Layer 4 of a small transformer language model trained on English Wikipedia (14 layers, counted from 0, width 128).
Take only the direct path to the model's output, skipping the later layers: a vector added to the residual stream pushes a token's score in proportion to its dot product with that token's output vector.

Output vectors of the tokens that the questions are about. A number n stands for (n - 500) times 0.0019.
"overn": 730 547 139 456 302 208 486 697 478 474 528 638 756 513 537 462 562 550 283 407 604 394 329 717 571 684 291 569 661 414 270 581 550 814 405 491 409 692 513 562 361 768 690 506 190 613 422 438 463 465 359 602 539 675 547 427 366 457 745 477 450 664 587 561 742 786 547 436 153 814 500 635 660 303 637 363 592 249 745 777 452 624 560 626 454 810 600 474 472 521 452 575 416 304 275 505 557 515 796 376 410 491 432 520 214 378 698 376 488 277 443 138 134 250 607 232 500 572 356 550 347 459 565 427 451 731 506 500
"rib": 416 461 380 396 341 466 576 563 667 335 387 530 779 449 520 672 595 359 530 710 685 604 394 354 570 514 583 419 437 580 489 559 397 670 300 521 658 562 20 745 594 460 502 706 225 216 603 630 538 644 389 599 333 690 635 459 454 604 593 502 494 515 494 572 493 611 691 224 314 408 320 548 705 498 581 457 600 370 301 431 570 751 704 489 529 743 606 468 404 294 569 715 573 223 540 734 603 373 735 465 549 481 279 536 188 284 377 336 264 452 595 309 278 250 507 733 570 602 284 660 468 542 502 399 522 812 414 524
"{": 848 787 625 483 497 559 662 612 721 355 460 644 688 379 617 427 603 490 559 242 753 449 375 481 336 426 517 300 219 417 365 488 186 655 413 559 691 438 380 607 488 840 331 489 293 624 738 587 476 427 653 392 694 726 567 153 288 454 585 258 501 278 535 465 480 578 531 395 525 775 739 544 478 328 626 626 532 455 420 420 783 430 711 293 472 707 544 853 510 347 714 547 555 534 441 495 545 151 310 439 689 519 236 458 479 484 491 510 192 665 272 557 535 552 170 223 413 576 515 443 341 485 417 455 739 694 396 505
" (": 428 737 634 555 485 578 453 481 564 512 598 547 484 440 555 463 447 669 359 664 421 495 610 503 497 294 612 347 520 430 538 382 558 378 547 516 689 506 639 367 373 503 491 450 543 510 659 503 403 542 342 270 669 605 411 645 549 481 391 536 413 666 497 377 336 418 345 640 427 522 688 530 641 548 434 682 311 529 264 322 405 540 433 304 626 471 546 521 577 446 639 497 380 559 578 587 530 465 460 349 486 587 557 371 579 526 542 540 532 427 550 460 652 433 253 349 586 432 503 466 671 574 340 628 554 602 436 481
"iversity": 722 609 431 446 708 255 463 579 547 561 600 824 745 390 499 409 919 558 523 542 618 84 542 326 253 507 518 674 232 452 267 425 501 501 435 532 232 643 212 664 482 846 502 837 163 502 340 330 595 582 496 578 805 430 548 533 750 619 314 545 445 463 446 507 445 669 713 121 296 455 364 763 567 164 575 444 525 240 416 860 672 582 459 512 427 751 639 785 416 479 383 617 676 219 193 705 432 541 924 335 558 225 92 404 187 185 507 577 526 304 535 343 501 334 676 360 563 612 417 544 507 417 781 375 665 600 608 629
"ober": 623 589 372 451 553 525 668 635 293 579 752 579 670 416 464 519 486 402 596 592 725 268 377 532 635 749 372 436 282 635 449 641 379 412 396 518 494 451 457 621 611 472 367 413 298 386 446 279 632 754 424 546 308 405 760 393 576 494 490 223 509 598 254 645 500 474 442 584 302 860 373 780 634 489 740 424 178 517 679 709 335 756 667 479 470 471 423 555 382 617 468 709 687 433 135 605 567 225 714 490 289 526 329 431 549 469 694 427 658 337 607 253 510 375 635 275 606 600 217 277 412 490 475 491 698 443 570 606
" ==": 623 594 514 551 353 346 866 857 560 476 609 179 702 174 530 413 505 285 428 733 562 429 791 525 711 573 666 219 703 404 470 705 243 730 199 590 717 499 468 621 701 485 429 739 355 450 345 598 711 489 499 555 600 730 678 309 283 570 582 259 429 495 538 326 386 804 554 494 256 465 631 489 723 343 446 727 561 438 358 499 560 491 544 343 539 687 552 251 304 512 743 529 343 424 381 637 541 583 537 336 599 604 466 433 499 673 233 478 414 343 628 619 227 349 387 271 656 537 539 422 287 250 804 349 279 349 563 457
"–": 376 661 434 496 713 491 404 378 462 565 549 767 379 447 482 444 650 529 327 472 297 539 673 514 496 552 517 356 550 495 516 615 344 403 371 506 613 374 609 572 572 499 477 224 426 541 352 371 614 468 247 623 416 737 429 147 604 502 577 521 292 561 667 359 465 508 444 641 621 573 651 437 388 446 393 419 673 359 355 667 489 621 774 509 612 427 688 425 472 424 492 573 503 445 533 404 446 423 628 567 446 386 440 538 428 589 510 646 541 681 570 245 473 425 402 404 649 467 397 505 519 581 499 435 636 599 619 710
"),": 356 668 741 434 521 612 570 394 454 451 660 618 514 466 493 670 566 568 483 682 523 419 463 492 226 642 765 452 278 520 392 448 457 485 230 523 510 354 573 476 789 511 369 531 327 338 409 196 489 425 370 362 623 451 628 641 449 326 653 652 565 329 322 520 457 612 661 602 430 460 443 363 797 326 456 418 453 377 510 636 435 432 576 303 285 653 360 761 571 485 643 551 607 504 427 750 598 534 785 510 581 691 310 530 544 496 483 614 525 420 425 281 318 440 458 260 503 494 367 713 352 414 629 586 599 580 524 666
"rit": 477 418 398 482 455 601 787 804 457 524 397 408 524 396 567 485 646 388 522 443 340 514 369 519 447 739 599 481 298 512 415 720 421 772 284 521 641 803 167 700 667 525 682 857 309 364 503 576 417 552 530 554 342 562 359 333 730 458 368 416 334 723 555 407 479 592 468 408 362 420 314 438 767 701 764 405 533 455 516 479 469 452 362 436 548 351 592 628 498 456 558 935 417 282 204 522 583 349 687 332 476 655 552 321 253 536 661 312 446 335 653 468 376 610 620 307 265 556 346 745 486 528 528 474 342 645 463 711

Output weights of attention head 0. The head adds the sum of these rows, row i times number i of z. A number n stands for (n - 500) times 0.00085.
o0: 806 319 528 809 532 423 663 418 440 418 462 572 616 760 403 681 413 626 530 414 249 838 498 623 518 609 555 425 333 440 518 384 665 566 531 697 582 384 458 615 517 503 515 634 491 519 530 564 192 431 435 515 783 501 466 419 587 257 589 590 587 442 783 545 385 491 648 526 541 342 365 289 506 471 541 392 340 615 341 422 681 456 318 660 343 433 592 315 510 705 441 527 470 418 468 286 313 421 770 514 417 610 387 534 575 415 346 649 620 636 308 478 599 464 302 490 586 502 467 294 534 205 510 624 735 320 245 606
o1: 258 830 426 199 525 895 528 757 499 636 513 372 318 598 309 639 582 350 522 628 369 496 593 418 411 799 547 700 391 544 494 389 299 596 564 408 457 571 503 247 762 512 396 350 609 407 206 307 602 388 803 474 543 510 292 570 436 544 351 542 353 512 478 415 479 649 460 540 292 347 328 646 647 601 350 609 610 304 277 449 493 466 448 581 402 615 624 706 278 731 619 330 431 334 374 570 890 644 609 567 600 698 613 398 615 537 361 510 462 325 443 598 773 341 268 574 816 269 558 459 631 562 395 652 420 476 455 382
o2: 496 521 429 577 378 700 768 541 338 534 499 563 507 525 396 735 591 484 650 518 418 294 647 543 462 459 499 473 564 631 519 822 527 625 539 648 411 303 297 370 247 466 509 408 682 443 517 540 417 607 561 306 344 530 344 451 686 346 567 598 679 295 326 618 337 782 223 470 392 558 502 468 688 705 699 479 614 479 559 408 449 439 413 921 386 513 422 287 808 549 286 615 442 796 216 300 676 370 490 253 305 371 654 712 549 484 813 554 348 506 685 459 414 440 452 711 261 371 479 659 537 466 443 421 395 362 623 328
o3: 351 377 321 410 411 454 559 416 602 457 352 553 390 584 489 420 662 648 527 335 533 429 516 513 639 768 466 431 495 701 600 375 413 429 321 388 489 580 405 635 417 473 779 470 749 531 656 437 373 391 333 442 480 433 624 572 332 607 499 425 396 751 563 430 764 475 562 689 865 537 523 621 431 478 666 427 467 291 240 404 711 456 561 612 382 225 445 512 547 489 698 538 562 427 564 746 581 524 489 546 626 347 447 426 872 341 421 274 357 501 676 582 456 429 472 459 556 77 596 538 335 571 265 548 536 659 374 620
o4: 953 645 486 562 443 392 304 375 345 509 403 410 462 558 464 575 520 307 441 471 741 450 482 619 284 549 507 497 426 652 549 585 534 457 505 328 255 406 846 841 350 568 432 97 398 764 547 780 394 512 387 814 510 182 546 524 618 592 478 307 583 285 549 547 307 572 560 413 611 557 622 627 359 486 456 526 381 601 531 386 700 327 605 525 349 761 603 356 482 722 381 454 661 357 407 484 615 370 247 527 290 445 486 524 629 397 449 481 405 514 364 473 696 417 591 579 376 808 421 510 448 552 599 404 369 821 495 622
o5: 582 402 526 427 624 314 624 666 419 480 668 451 691 448 544 409 664 641 396 690 444 730 460 608 473 695 676 325 677 574 434 515 205 607 521 684 559 594 319 561 488 330 611 600 525 629 497 445 358 426 518 344 362 644 544 432 374 720 326 385 534 347 455 466 313 417 743 455 441 327 656 519 442 426 258 572 481 717 440 543 435 197 406 621 599 294 583 582 262 524 448 504 548 709 474 577 408 293 504 419 760 370 519 424 430 544 323 538 416 491 561 533 476 496 508 686 401 593 534 778 350 653 621 240 419 336 723 465
o6: 537 589 505 323 466 195 566 326 616 173 406 531 603 507 736 336 291 251 619 510 796 629 286 402 477 523 371 273 490 556 699 656 461 381 670 434 719 439 232 356 582 527 453 531 461 413 251 615 343 557 555 607 582 307 643 727 507 532 862 634 362 645 450 543 468 405 457 478 408 186 659 378 365 420 595 611 549 247 468 307 371 507 423 442 748 440 563 592 432 386 594 451 743 428 342 482 555 490 462 559 726 596 596 536 564 524 503 410 489 696 361 544 449 574 621 256 704 501 694 733 678 633 497 612 243 763 342 488
o7: 777 481 782 414 460 504 566 561 361 406 445 321 398 546 635 504 767 742 492 275 324 557 594 492 389 433 576 470 503 529 368 434 614 544 581 596 310 661 417 575 434 527 330 534 578 506 471 317 731 705 618 505 416 461 520 929 673 458 167 438 448 435 301 605 437 500 519 415 374 421 445 497 316 558 589 448 661 574 560 617 531 618 483 536 628 411 669 608 346 832 513 348 304 518 527 519 494 558 506 543 551 450 441 436 367 488 433 297 197 387 413 507 450 357 559 747 592 510 361 497 550 641 636 514 505 505 143 566
o8: 394 481 574 398 479 530 684 812 265 367 347 536 542 378 448 658 532 341 678 572 358 342 699 442 382 426 661 732 605 273 819 267 444 578 488 99 450 687 443 581 460 611 494 628 430 450 407 474 426 572 477 492 635 630 370 625 373 672 537 690 434 411 589 339 495 636 463 644 581 660 502 619 622 439 655 181 308 749 523 665 175 686 513 536 587 390 677 423 377 567 447 461 448 339 459 113 350 543 434 386 853 487 488 503 388 428 618 440 862 517 231 735 376 586 537 447 400 498 598 323 596 491 333 448 301 686 507 664
o9: 347 358 490 494 465 601 436 417 435 685 461 538 663 663 384 441 175 596 375 335 816 424 692 499 542 521 530 245 478 620 196 476 621 412 549 722 717 700 274 297 332 338 408 558 376 494 666 665 270 354 421 560 688 319 558 438 522 514 404 616 597 434 468 338 706 526 382 557 722 602 426 608 603 345 396 652 638 468 266 182 471 587 541 733 512 494 683 768 545 211 681 572 686 374 527 512 209 536 447 476 415 643 659 376 496 853 688 549 425 699 633 425 461 531 384 455 474 444 664 660 235 554 451 205 792 472 191 487
o10: 347 330 428 297 423 756 466 576 406 250 634 332 300 519 384 603 595 959 630 524 543 733 615 340 417 522 411 404 833 537 507 544 392 506 350 647 604 444 412 824 435 457 394 417 597 339 407 615 635 542 509 404 495 281 632 534 576 244 461 377 648 374 647 665 757 337 433 779 612 693 464 242 436 481 645 485 427 631 487 503 277 332 234 601 274 487 375 519 502 448 556 316 377 244 645 551 697 385 520 711 456 310 415 577 512 466 566 615 678 551 574 638 508 337 600 495 540 199 684 434 625 513 576 503 531 568 287 727
o11: 579 500 271 485 318 518 537 535 323 550 508 556 444 742 575 553 545 650 502 627 273 764 479 499 370 578 550 532 310 466 552 454 672 606 495 622 363 546 468 195 587 384 657 673 485 468 512 432 437 588 739 414 590 466 546 364 387 409 344 498 729 478 512 538 438 427 227 917 864 595 559 540 414 376 536 517 446 517 469 502 359 538 603 401 490 472 573 384 498 592 607 399 506 481 419 521 418 391 484 607 606 449 432 546 500 639 391 310 395 586 630 540 369 418 337 361 588 248 585 323 567 249 452 566 449 891 548 605
o12: 405 325 535 507 673 502 491 553 577 303 845 614 330 466 283 438 501 528 509 411 314 343 289 365 287 645 558 716 642 284 392 606 542 514 303 542 659 434 550 404 351 587 483 753 574 571 530 444 423 607 474 375 617 514 697 301 475 113 588 783 419 541 433 843 799 658 365 528 621 762 685 570 533 307 447 514 421 544 477 416 528 212 686 565 378 452 247 373 410 315 618 778 447 526 325 619 584 300 555 406 518 475 450 505 269 766 583 252 417 322 496 574 506 616 652 544 557 418 719 574 525 498 613 503 669 458 311 537
o13: 561 730 413 600 580 396 694 503 377 476 604 300 374 520 679 292 410 320 533 387 331 281 623 589 738 470 410 586 585 516 422 439 580 314 483 530 331 639 537 657 637 303 475 438 310 346 174 426 384 461 675 531 638 708 310 601 580 458 454 601 599 445 594 448 263 421 662 684 436 633 636 510 600 635 368 547 557 431 562 450 435 530 482 382 532 585 341 428 415 284 501 581 588 291 428 712 379 394 401 496 436 671 496 496 523 719 416 369 658 628 357 488 678 406 672 600 514 650 331 426 637 546 506 539 507 777 458 527
o14: 570 256 577 493 523 405 506 474 718 443 709 539 455 538 391 368 432 674 591 385 400 423 431 478 417 414 524 480 491 451 441 450 385 476 675 680 604 533 456 391 568 408 559 663 427 772 608 472 376 399 464 415 490 512 344 788 616 700 555 704 251 588 603 456 421 495 746 355 592 370 400 401 578 357 610 596 559 606 375 532 285 548 537 445 800 604 611 766 604 479 629 478 371 237 467 418 408 495 397 312 383 259 439 584 594 646 264 312 718 572 525 500 516 459 577 648 127 490 570 435 427 422 311 727 573 572 425 613
o15: 441 273 298 518 649 704 401 584 638 594 332 745 317 659 621 649 487 339 562 279 555 434 718 540 430 639 335 465 558 488 552 392 560 342 430 443 707 278 487 579 339 468 611 470 514 338 479 800 615 378 407 580 660 524 544 467 709 669 444 650 629 475 399 395 448 596 702 476 530 702 183 602 301 535 521 434 674 592 252 541 408 418 313 370 241 585 615 503 694 437 259 615 373 503 410 294 276 720 430 521 495 343 452 650 631 421 231 368 249 701 523 680 507 826 627 545 399 699 428 472 450 601 568 466 249 239 692 768
o16: 665 452 567 564 466 149 570 527 539 612 273 332 576 317 428 459 571 698 439 403 629 657 494 508 527 572 475 495 409 561 432 533 428 628 588 84 745 429 338 406 446 377 619 236 546 478 438 399 398 697 586 389 641 303 340 425 635 560 565 502 414 556 505 686 384 605 686 104 282 573 498 396 463 534 537 390 468 685 549 593 478 345 499 394 414 464 550 163 392 450 365 554 684 399 568 573 640 530 513 496 457 669 677 743 525 825 531 378 504 343 352 362 577 701 681 714 583 341 657 348 682 684 489 607 579 401 570 503
o17: 665 422 422 635 473 493 744 544 460 613 188 633 417 520 460 713 719 361 301 658 605 695 188 652 133 496 296 306 499 543 594 422 665 430 366 749 445 470 346 419 502 774 523 476 617 437 795 542 582 589 477 296 614 436 370 589 516 675 283 435 624 452 355 631 252 593 238 443 426 599 445 418 579 474 460 561 569 496 654 673 447 397 491 622 685 716 466 337 589 510 529 477 432 373 536 280 592 611 523 290 554 401 551 505 369 433 606 383 698 545 456 708 332 374 495 437 314 567 763 707 422 613 434 376 446 515 266 615
o18: 818 343 426 307 700 376 535 430 396 482 463 248 730 653 541 683 251 457 791 574 872 363 593 477 258 503 548 433 646 462 668 837 381 419 551 409 459 411 479 432 305 405 724 432 616 450 466 460 531 583 296 607 617 584 381 542 442 294 541 588 595 257 409 557 533 706 443 737 414 382 475 412 609 437 560 550 355 338 322 562 506 320 611 380 417 467 676 440 571 336 612 361 605 576 581 536 590 609 557 494 239 366 310 311 372 532 570 405 675 558 573 421 477 399 528 649 521 433 781 403 500 618 565 698 504 526 541 398
o19: 428 629 368 452 530 364 393 588 545 500 527 285 308 529 523 725 402 599 710 504 230 453 641 421 460 668 691 633 476 463 452 494 487 580 475 428 463 423 422 358 581 481 378 551 608 464 554 364 373 510 532 428 714 713 461 481 552 363 627 722 529 489 391 721 443 465 795 229 461 639 541 486 441 652 598 418 406 393 497 502 448 502 370 749 498 531 471 625 624 555 641 230 569 395 344 855 705 339 357 418 664 624 683 124 366 352 613 582 557 527 303 530 663 451 509 486 532 484 474 472 584 317 587 338 479 416 463 386
o20: 402 599 645 672 360 662 376 437 430 359 552 349 436 307 455 469 533 315 588 404 601 672 445 551 809 534 565 421 492 547 447 608 776 497 492 518 430 502 295 375 475 544 617 640 401 514 626 491 247 519 460 545 632 308 502 636 341 521 360 566 465 262 455 475 302 672 429 654 587 342 535 641 350 638 441 491 645 564 577 221 524 544 421 425 562 630 520 639 498 787 534 655 380 295 628 361 235 790 557 518 467 416 368 514 717 271 647 534 313 609 179 359 474 835 412 499 356 472 625 710 526 538 373 608 556 487 422 597
o21: 588 181 580 498 697 478 664 436 462 492 265 546 434 641 721 584 677 523 385 436 514 435 423 684 405 621 312 486 612 256 611 702 444 444 585 659 587 288 818 349 469 452 616 582 381 482 381 330 402 560 546 490 395 273 673 551 494 348 611 405 502 385 800 399 730 559 335 317 486 414 475 462 358 569 316 489 733 586 537 204 299 745 404 497 535 468 589 392 532 377 366 389 484 461 486 598 508 543 320 550 504 172 671 645 661 640 384 748 676 579 206 614 560 529 637 355 635 411 421 394 741 377 382 624 341 601 602 758
o22: 633 633 293 496 453 298 174 443 403 454 345 570 567 761 566 725 403 460 521 463 522 560 563 556 454 757 399 647 440 507 618 335 501 571 507 773 587 368 505 432 392 488 602 577 681 342 542 711 584 495 297 360 564 433 378 776 763 455 387 632 426 242 453 611 488 440 491 188 578 719 520 751 665 474 467 667 649 494 474 644 173 531 558 607 544 672 404 549 462 441 644 556 388 454 370 656 590 399 472 478 472 434 527 216 468 578 475 364 426 541 284 697 524 403 697 217 601 325 683 459 457 370 470 485 551 541 272 341
o23: 487 351 355 560 344 373 417 374 482 613 147 604 572 460 400 675 652 339 397 547 611 526 482 498 672 523 331 401 349 513 477 651 686 658 333 415 478 778 517 536 482 500 379 660 414 448 564 456 302 431 615 703 303 703 649 525 306 588 353 487 657 413 594 688 595 361 647 496 464 443 174 470 564 471 531 588 520 282 412 536 408 592 405 492 372 588 827 434 524 526 581 574 565 368 489 594 414 370 573 271 638 528 322 738 338 469 677 656 560 398 661 432 476 449 470 446 662 682 514 666 614 175 623 351 603 462 402 677
o24: 461 642 268 823 573 689 164 563 643 665 503 538 585 419 494 284 695 608 658 442 343 366 526 416 446 487 643 557 535 609 567 758 309 653 566 814 455 491 386 529 500 600 580 341 515 540 420 608 722 483 206 420 466 645 570 204 385 710 593 501 509 493 460 229 608 549 556 355 87 562 653 300 753 503 574 427 318 665 633 715 242 450 572 624 300 460 637 488 381 541 750 234 520 485 397 452 422 334 577 638 377 536 417 394 542 443 406 591 301 636 499 465 385 387 404 750 360 565 495 572 491 401 528 422 617 614 478 294
o25: 568 543 469 373 258 565 586 455 513 551 398 391 380 572 538 356 799 512 472 384 688 606 546 508 384 279 170 486 464 498 488 316 543 636 484 551 367 410 355 776 500 547 681 573 531 428 579 488 556 265 762 441 480 451 473 526 599 539 633 417 797 444 499 334 134 284 549 467 530 406 461 292 423 556 256 644 553 455 295 411 452 967 477 527 492 295 631 219 499 473 648 338 570 675 582 451 568 450 622 652 492 575 428 228 549 496 751 404 700 480 860 534 593 564 573 528 465 614 747 479 680 392 506 637 383 359 592 329
o26: 625 533 509 566 591 474 420 430 579 619 488 789 620 575 399 453 648 467 659 480 425 103 384 706 602 529 450 437 632 471 653 514 665 438 536 678 566 430 675 692 590 596 413 369 582 517 277 275 607 521 261 439 486 411 210 518 661 570 435 480 311 566 293 322 526 197 527 649 333 399 398 430 614 624 442 464 313 458 506 609 688 214 345 662 331 344 590 662 322 347 446 347 418 237 476 591 448 691 652 516 397 373 564 499 442 693 648 768 685 374 854 409 693 508 775 512 590 362 552 519 470 368 305 617 609 603 441 327
o27: 560 597 365 429 55 482 738 545 488 780 657 641 367 538 375 513 444 580 501 524 629 748 624 634 662 476 636 521 156 443 504 482 449 379 706 471 210 503 553 486 547 680 310 491 612 686 639 536 478 559 646 461 208 417 672 311 596 575 550 461 522 298 469 531 482 481 282 385 155 497 577 624 334 453 667 465 795 637 524 468 495 615 380 554 490 397 467 613 425 411 545 429 390 761 635 128 451 496 288 423 527 449 448 373 279 652 477 461 501 236 587 630 314 537 646 728 489 414 547 505 751 532 490 451 735 597 319 387
o28: 555 597 168 461 538 564 427 408 532 807 562 385 517 687 560 551 423 695 505 547 474 743 638 358 386 343 202 640 595 182 391 549 497 384 530 590 438 380 206 558 461 366 498 663 580 700 463 505 400 647 599 202 322 607 503 631 680 255 469 565 339 682 653 442 437 623 424 617 629 485 381 540 678 513 604 457 484 571 443 518 700 434 24 590 438 468 302 701 484 301 454 559 465 680 591 511 141 645 758 664 636 417 591 468 406 587 407 553 530 519 557 525 370 421 481 608 473 446 351 354 421 688 632 468 629 538 271 502
o29: 592 529 404 455 297 576 466 429 633 436 245 567 490 418 489 672 587 549 408 245 762 456 532 530 477 449 385 615 470 480 255 150 543 561 493 407 638 567 403 706 509 468 496 487 443 501 669 531 518 480 533 433 323 314 538 395 529 285 625 502 592 720 829 650 676 713 536 282 179 384 524 295 477 555 479 631 573 834 517 536 590 669 842 469 692 463 602 594 517 539 573 449 592 317 405 412 545 470 802 643 569 54 529 489 279 480 614 559 476 510 423 434 303 578 468 456 138 605 654 483 613 632 483 493 452 164 576 422
o30: 553 317 202 543 498 321 523 607 743 495 207 416 669 407 685 501 307 350 375 685 509 464 533 421 631 706 592 430 488 436 569 456 378 505 556 334 590 481 423 522 311 689 262 712 402 252 485 583 602 480 555 552 461 630 675 323 395 572 536 652 382 667 341 412 553 539 389 416 587 614 782 687 685 421 557 525 292 543 794 364 551 354 372 549 594 373 533 611 381 589 235 611 565 477 533 523 313 521 674 523 438 750 438 420 207 666 579 538 298 470 378 482 472 480 475 494 557 598 504 491 527 417 831 621 524 320 405 592
o31: 461 473 556 527 380 511 442 498 535 269 575 615 686 632 607 437 495 622 441 432 364 326 682 548 354 520 324 558 428 332 337 452 250 405 453 706 625 373 542 472 747 464 468 637 631 287 608 487 493 581 369 292 413 516 478 279 601 576 451 707 839 635 358 398 655 823 454 576 454 509 507 433 541 691 730 609 248 677 686 293 602 565 436 374 508 609 683 636 653 376 426 595 445 245 327 441 498 718 326 343 332 480 506 474 551 523 481 314 423 407 728 663 264 603 677 298 664 708 405 504 559 556 515 365 492 420 414 444

Each question shows a token from some text and the vector z that the head gathered there. A number n stands for (n - 500) times 0.0047.

"H": 369 392 512 461 507 273 437 741 487 334 456 439 462 487 427 663 502 485 463 444 468 669 569 471 642 467 427 475 510 668 508 553
Pushed down most: " ("

" w": 493 583 454 514 495 630 502 544 476 473 557 307 596 428 563 454 541 416 496 530 445 598 501 413 634 651 550 402 388 637 430 590
Pushed down most: "overn"

".": 461 578 612 290 524 480 485 549 364 530 604 541 682 701 593 420 655 506 573 475 346 676 602 441 346 552 466 470 519 635 508 480
Which two tokens does it push up most, strongest first? "ober", "overn"

"8": 496 296 576 863 220 468 482 412 404 590 650 577 661 712 378 600 167 300 410 320 345 533 530 416 518 481 456 382 341 625 507 213
Pushed up most: "–"

"f": 484 534 438 515 422 524 475 456 504 593 589 514 417 625 587 553 339 609 444 390 597 322 712 465 409 538 610 444 317 417 299 513
Which three tokens does it push up most, strongest first? " (", "),", "–"

" second": 455 378 440 338 535 551 460 400 462 461 486 411 485 548 413 442 282 497 527 892 496 344 504 325 492 410 398 536 570 408 395 491
Pushed up most: "),"

"all": 502 508 539 637 630 540 501 625 446 487 538 478 471 407 359 543 511 412 393 433 454 620 407 406 589 530 530 505 489 559 483 696
Which three tokens does it push up most, strongest first? "–", "ober", "{"

"ect": 374 584 406 287 594 610 418 440 545 458 504 481 338 522 458 456 472 613 467 500 473 437 495 562 479 579 445 519 402 475 331 472
Which two tokens does it push up most, strongest first? " ==", "iversity"

"ist": 473 619 387 486 497 679 514 383 512 658 508 534 496 546 387 556 272 541 557 562 622 429 554 547 450 606 379 603 563 582 409 599
Pushed down most: "ober"

"a": 665 551 546 545 458 442 541 362 506 528 458 517 493 512 493 610 456 367 468 487 535 534 462 524 512 445 538 488 443 522 489 504
Pushed up most: "–"

"ed": 427 619 438 544 387 538 461 498 508 485 640 528 550 459 505 453 533 460 488 571 494 506 416 397 444 598 460 455 590 664 505 608
Pushed up most: "rit"

" was": 370 630 471 549 472 687 314 378 590 454 397 331 665 229 454 210 622 419 461 529 381 419 547 297 581 671 500 459 553 384 411 475
Pushed up most: " =="

"t": 423 500 619 529 483 731 632 538 548 600 483 542 262 294 532 394 390 676 479 607 577 249 497 599 562 544 327 573 406 731 415 478
Pushed up most: "rib"

"ide": 530 753 452 537 137 524 536 645 525 639 642 532 535 396 581 331 284 495 478 480 583 187 443 668 412 612 533 448 661 523 677 494
Which two tokens does it push up most, strongest first? "rit", "rib"

" ": 362 424 579 458 563 415 563 633 592 653 530 550 525 477 620 481 467 593 517 411 499 427 534 379 363 530 516 588 529 578 418 461
Pushed up most: " ("

"e": 446 644 335 614 454 361 313 404 333 781 495 675 432 555 726 386 213 461 495 413 339 236 355 605 820 492 504 284 457 626 278 567
Which two tokens does it push up most, strongest first? "–", "),"

"ol": 497 603 418 460 527 535 488 525 586 566 430 576 465 635 627 291 346 453 474 408 501 356 568 346 403 535 248 455 637 842 427 618
Pushed up most: "{"

" cl": 236 427 428 507 488 499 524 474 479 580 576 377 517 509 553 455 331 613 493 458 342 409 489 393 488 637 481 403 350 522 414 590
Pushed down most: "rit"

" B": 439 410 446 500 470 422 492 616 578 467 642 403 488 390 502 468 669 450 509 438 500 624 328 603 608 474 476 533 560 532 694 561
Pushed down most: " ("

" at": 365 433 413 728 391 753 528 834 167 395 530 432 429 363 448 527 685 728 295 668 586 727 658 447 695 586 374 400 566 510 551 491
Pushed up most: "rib"

"ace": 502 523 545 629 598 521 543 590 453 501 543 484 459 420 394 527 513 439 396 429 453 546 474 427 537 519 540 502 475 531 438 653
Which three tokens does it push up most, strongest first? "–", "ober", "{"

" and": 495 323 532 655 380 459 408 432 540 548 559 573 627 580 363 563 381 464 456 442 399 465 546 521 469 601 541 406 494 496 486 342
Which three tokens does it push up most, strongest first? "–", "ober", "overn"

"u": 456 393 560 452 588 499 638 712 513 562 659 576 402 633 328 557 633 531 506 331 527 685 455 702 573 555 412 528 545 549 657 472
Which two tokens does it push up most, strongest first? "rib", "overn"

"ver": 540 654 508 354 512 573 447 588 448 400 477 582 376 499 408 345 465 382 448 540 517 338 562 497 501 644 457 441 484 497 275 406
Which three tokens does it push up most, strongest first? "),", " (", " =="

" sp": 408 454 462 553 486 635 454 416 581 683 488 326 654 455 483 531 547 521 522 466 516 492 550 404 463 682 489 510 527 592 452 540
Pushed up most: "{"

"000": 554 351 699 488 289 546 531 501 501 520 544 471 594 597 308 522 291 389 361 511 424 544 446 517 392 499 455 628 544 636 515 326
Which two tokens does it push up most, strongest first? "rit", "–"

"an": 828 220 423 866 565 709 751 280 590 482 622 576 566 466 292 632 403 447 400 236 813 166 647 552 666 578 443 470 492 407 690 551
Pushed up most: "{"

"ort": 532 482 526 547 495 555 568 469 479 486 499 460 492 535 472 513 468 498 540 556 459 482 428 573 451 573 521 456 561 512 565 439
Pushed up most: "rib"

" des": 469 722 441 629 530 560 393 384 473 752 467 431 558 408 513 358 526 449 639 444 451 315 526 540 572 580 487 586 479 520 453 498
Pushed up most: "{"

"ary": 600 440 610 399 419 509 628 438 567 481 518 452 504 584 488 507 440 496 518 418 553 548 579 422 440 499 537 470 525 619 546 466
Which two tokens does it push up most, strongest first? "rit", "overn"

" in": 563 830 474 695 409 574 454 721 406 523 414 718 416 530 483 382 555 573 447 507 567 314 615 257 673 496 370 393 583 514 586 563
Pushed up most: " ("

"se": 576 582 503 480 421 490 448 534 442 441 551 458 485 491 502 620 464 437 504 600 471 582 458 497 751 543 614 489 707 403 481 358
Pushed up most: "–"

"ne": 503 460 541 447 539 469 559 645 646 556 559 399 567 416 532 415 565 536 534 478 469 578 556 535 507 483 568 609 476 542 550 614
Pushed up most: "overn"

" st": 483 392 529 506 515 515 454 502 596 407 546 372 525 445 709 571 494 556 528 642 462 515 556 406 691 652 602 437 349 582 494 440
Which two tokens does it push up most, strongest first? "iversity", "overn"

"ward": 362 597 642 298 604 461 448 622 439 711 576 384 658 471 363 357 498 472 541 572 503 382 488 578 605 445 518 780 696 418 661 419
Pushed up most: "ober"

"5": 284 494 604 398 711 301 613 518 694 522 319 449 403 718 406 278 545 358 249 614 334 301 492 81 417 300 681 434 271 328 637 267
Pushed up most: "ober"

" He": 264 401 535 593 678 379 336 537 601 462 464 476 526 459 390 531 497 446 417 321 444 409 581 463 564 554 448 381 403 391 440 564
Pushed up most: "ober"

"A": 416 434 497 514 484 384 563 680 534 558 563 564 536 472 388 492 591 506 445 300 474 497 387 560 580 401 514 680 586 487 644 484
Pushed down most: "),"

" the": 583 625 573 391 411 541 351 522 429 386 515 301 600 411 479 556 592 423 480 701 435 653 466 532 721 573 656 556 723 404 441 373
Pushed down most: "{"

"is": 497 422 573 480 532 460 582 600 548 604 541 618 435 586 444 576 560 474 544 407 533 573 502 630 523 501 435 584 493 530 558 502
Pushed up most: "rib"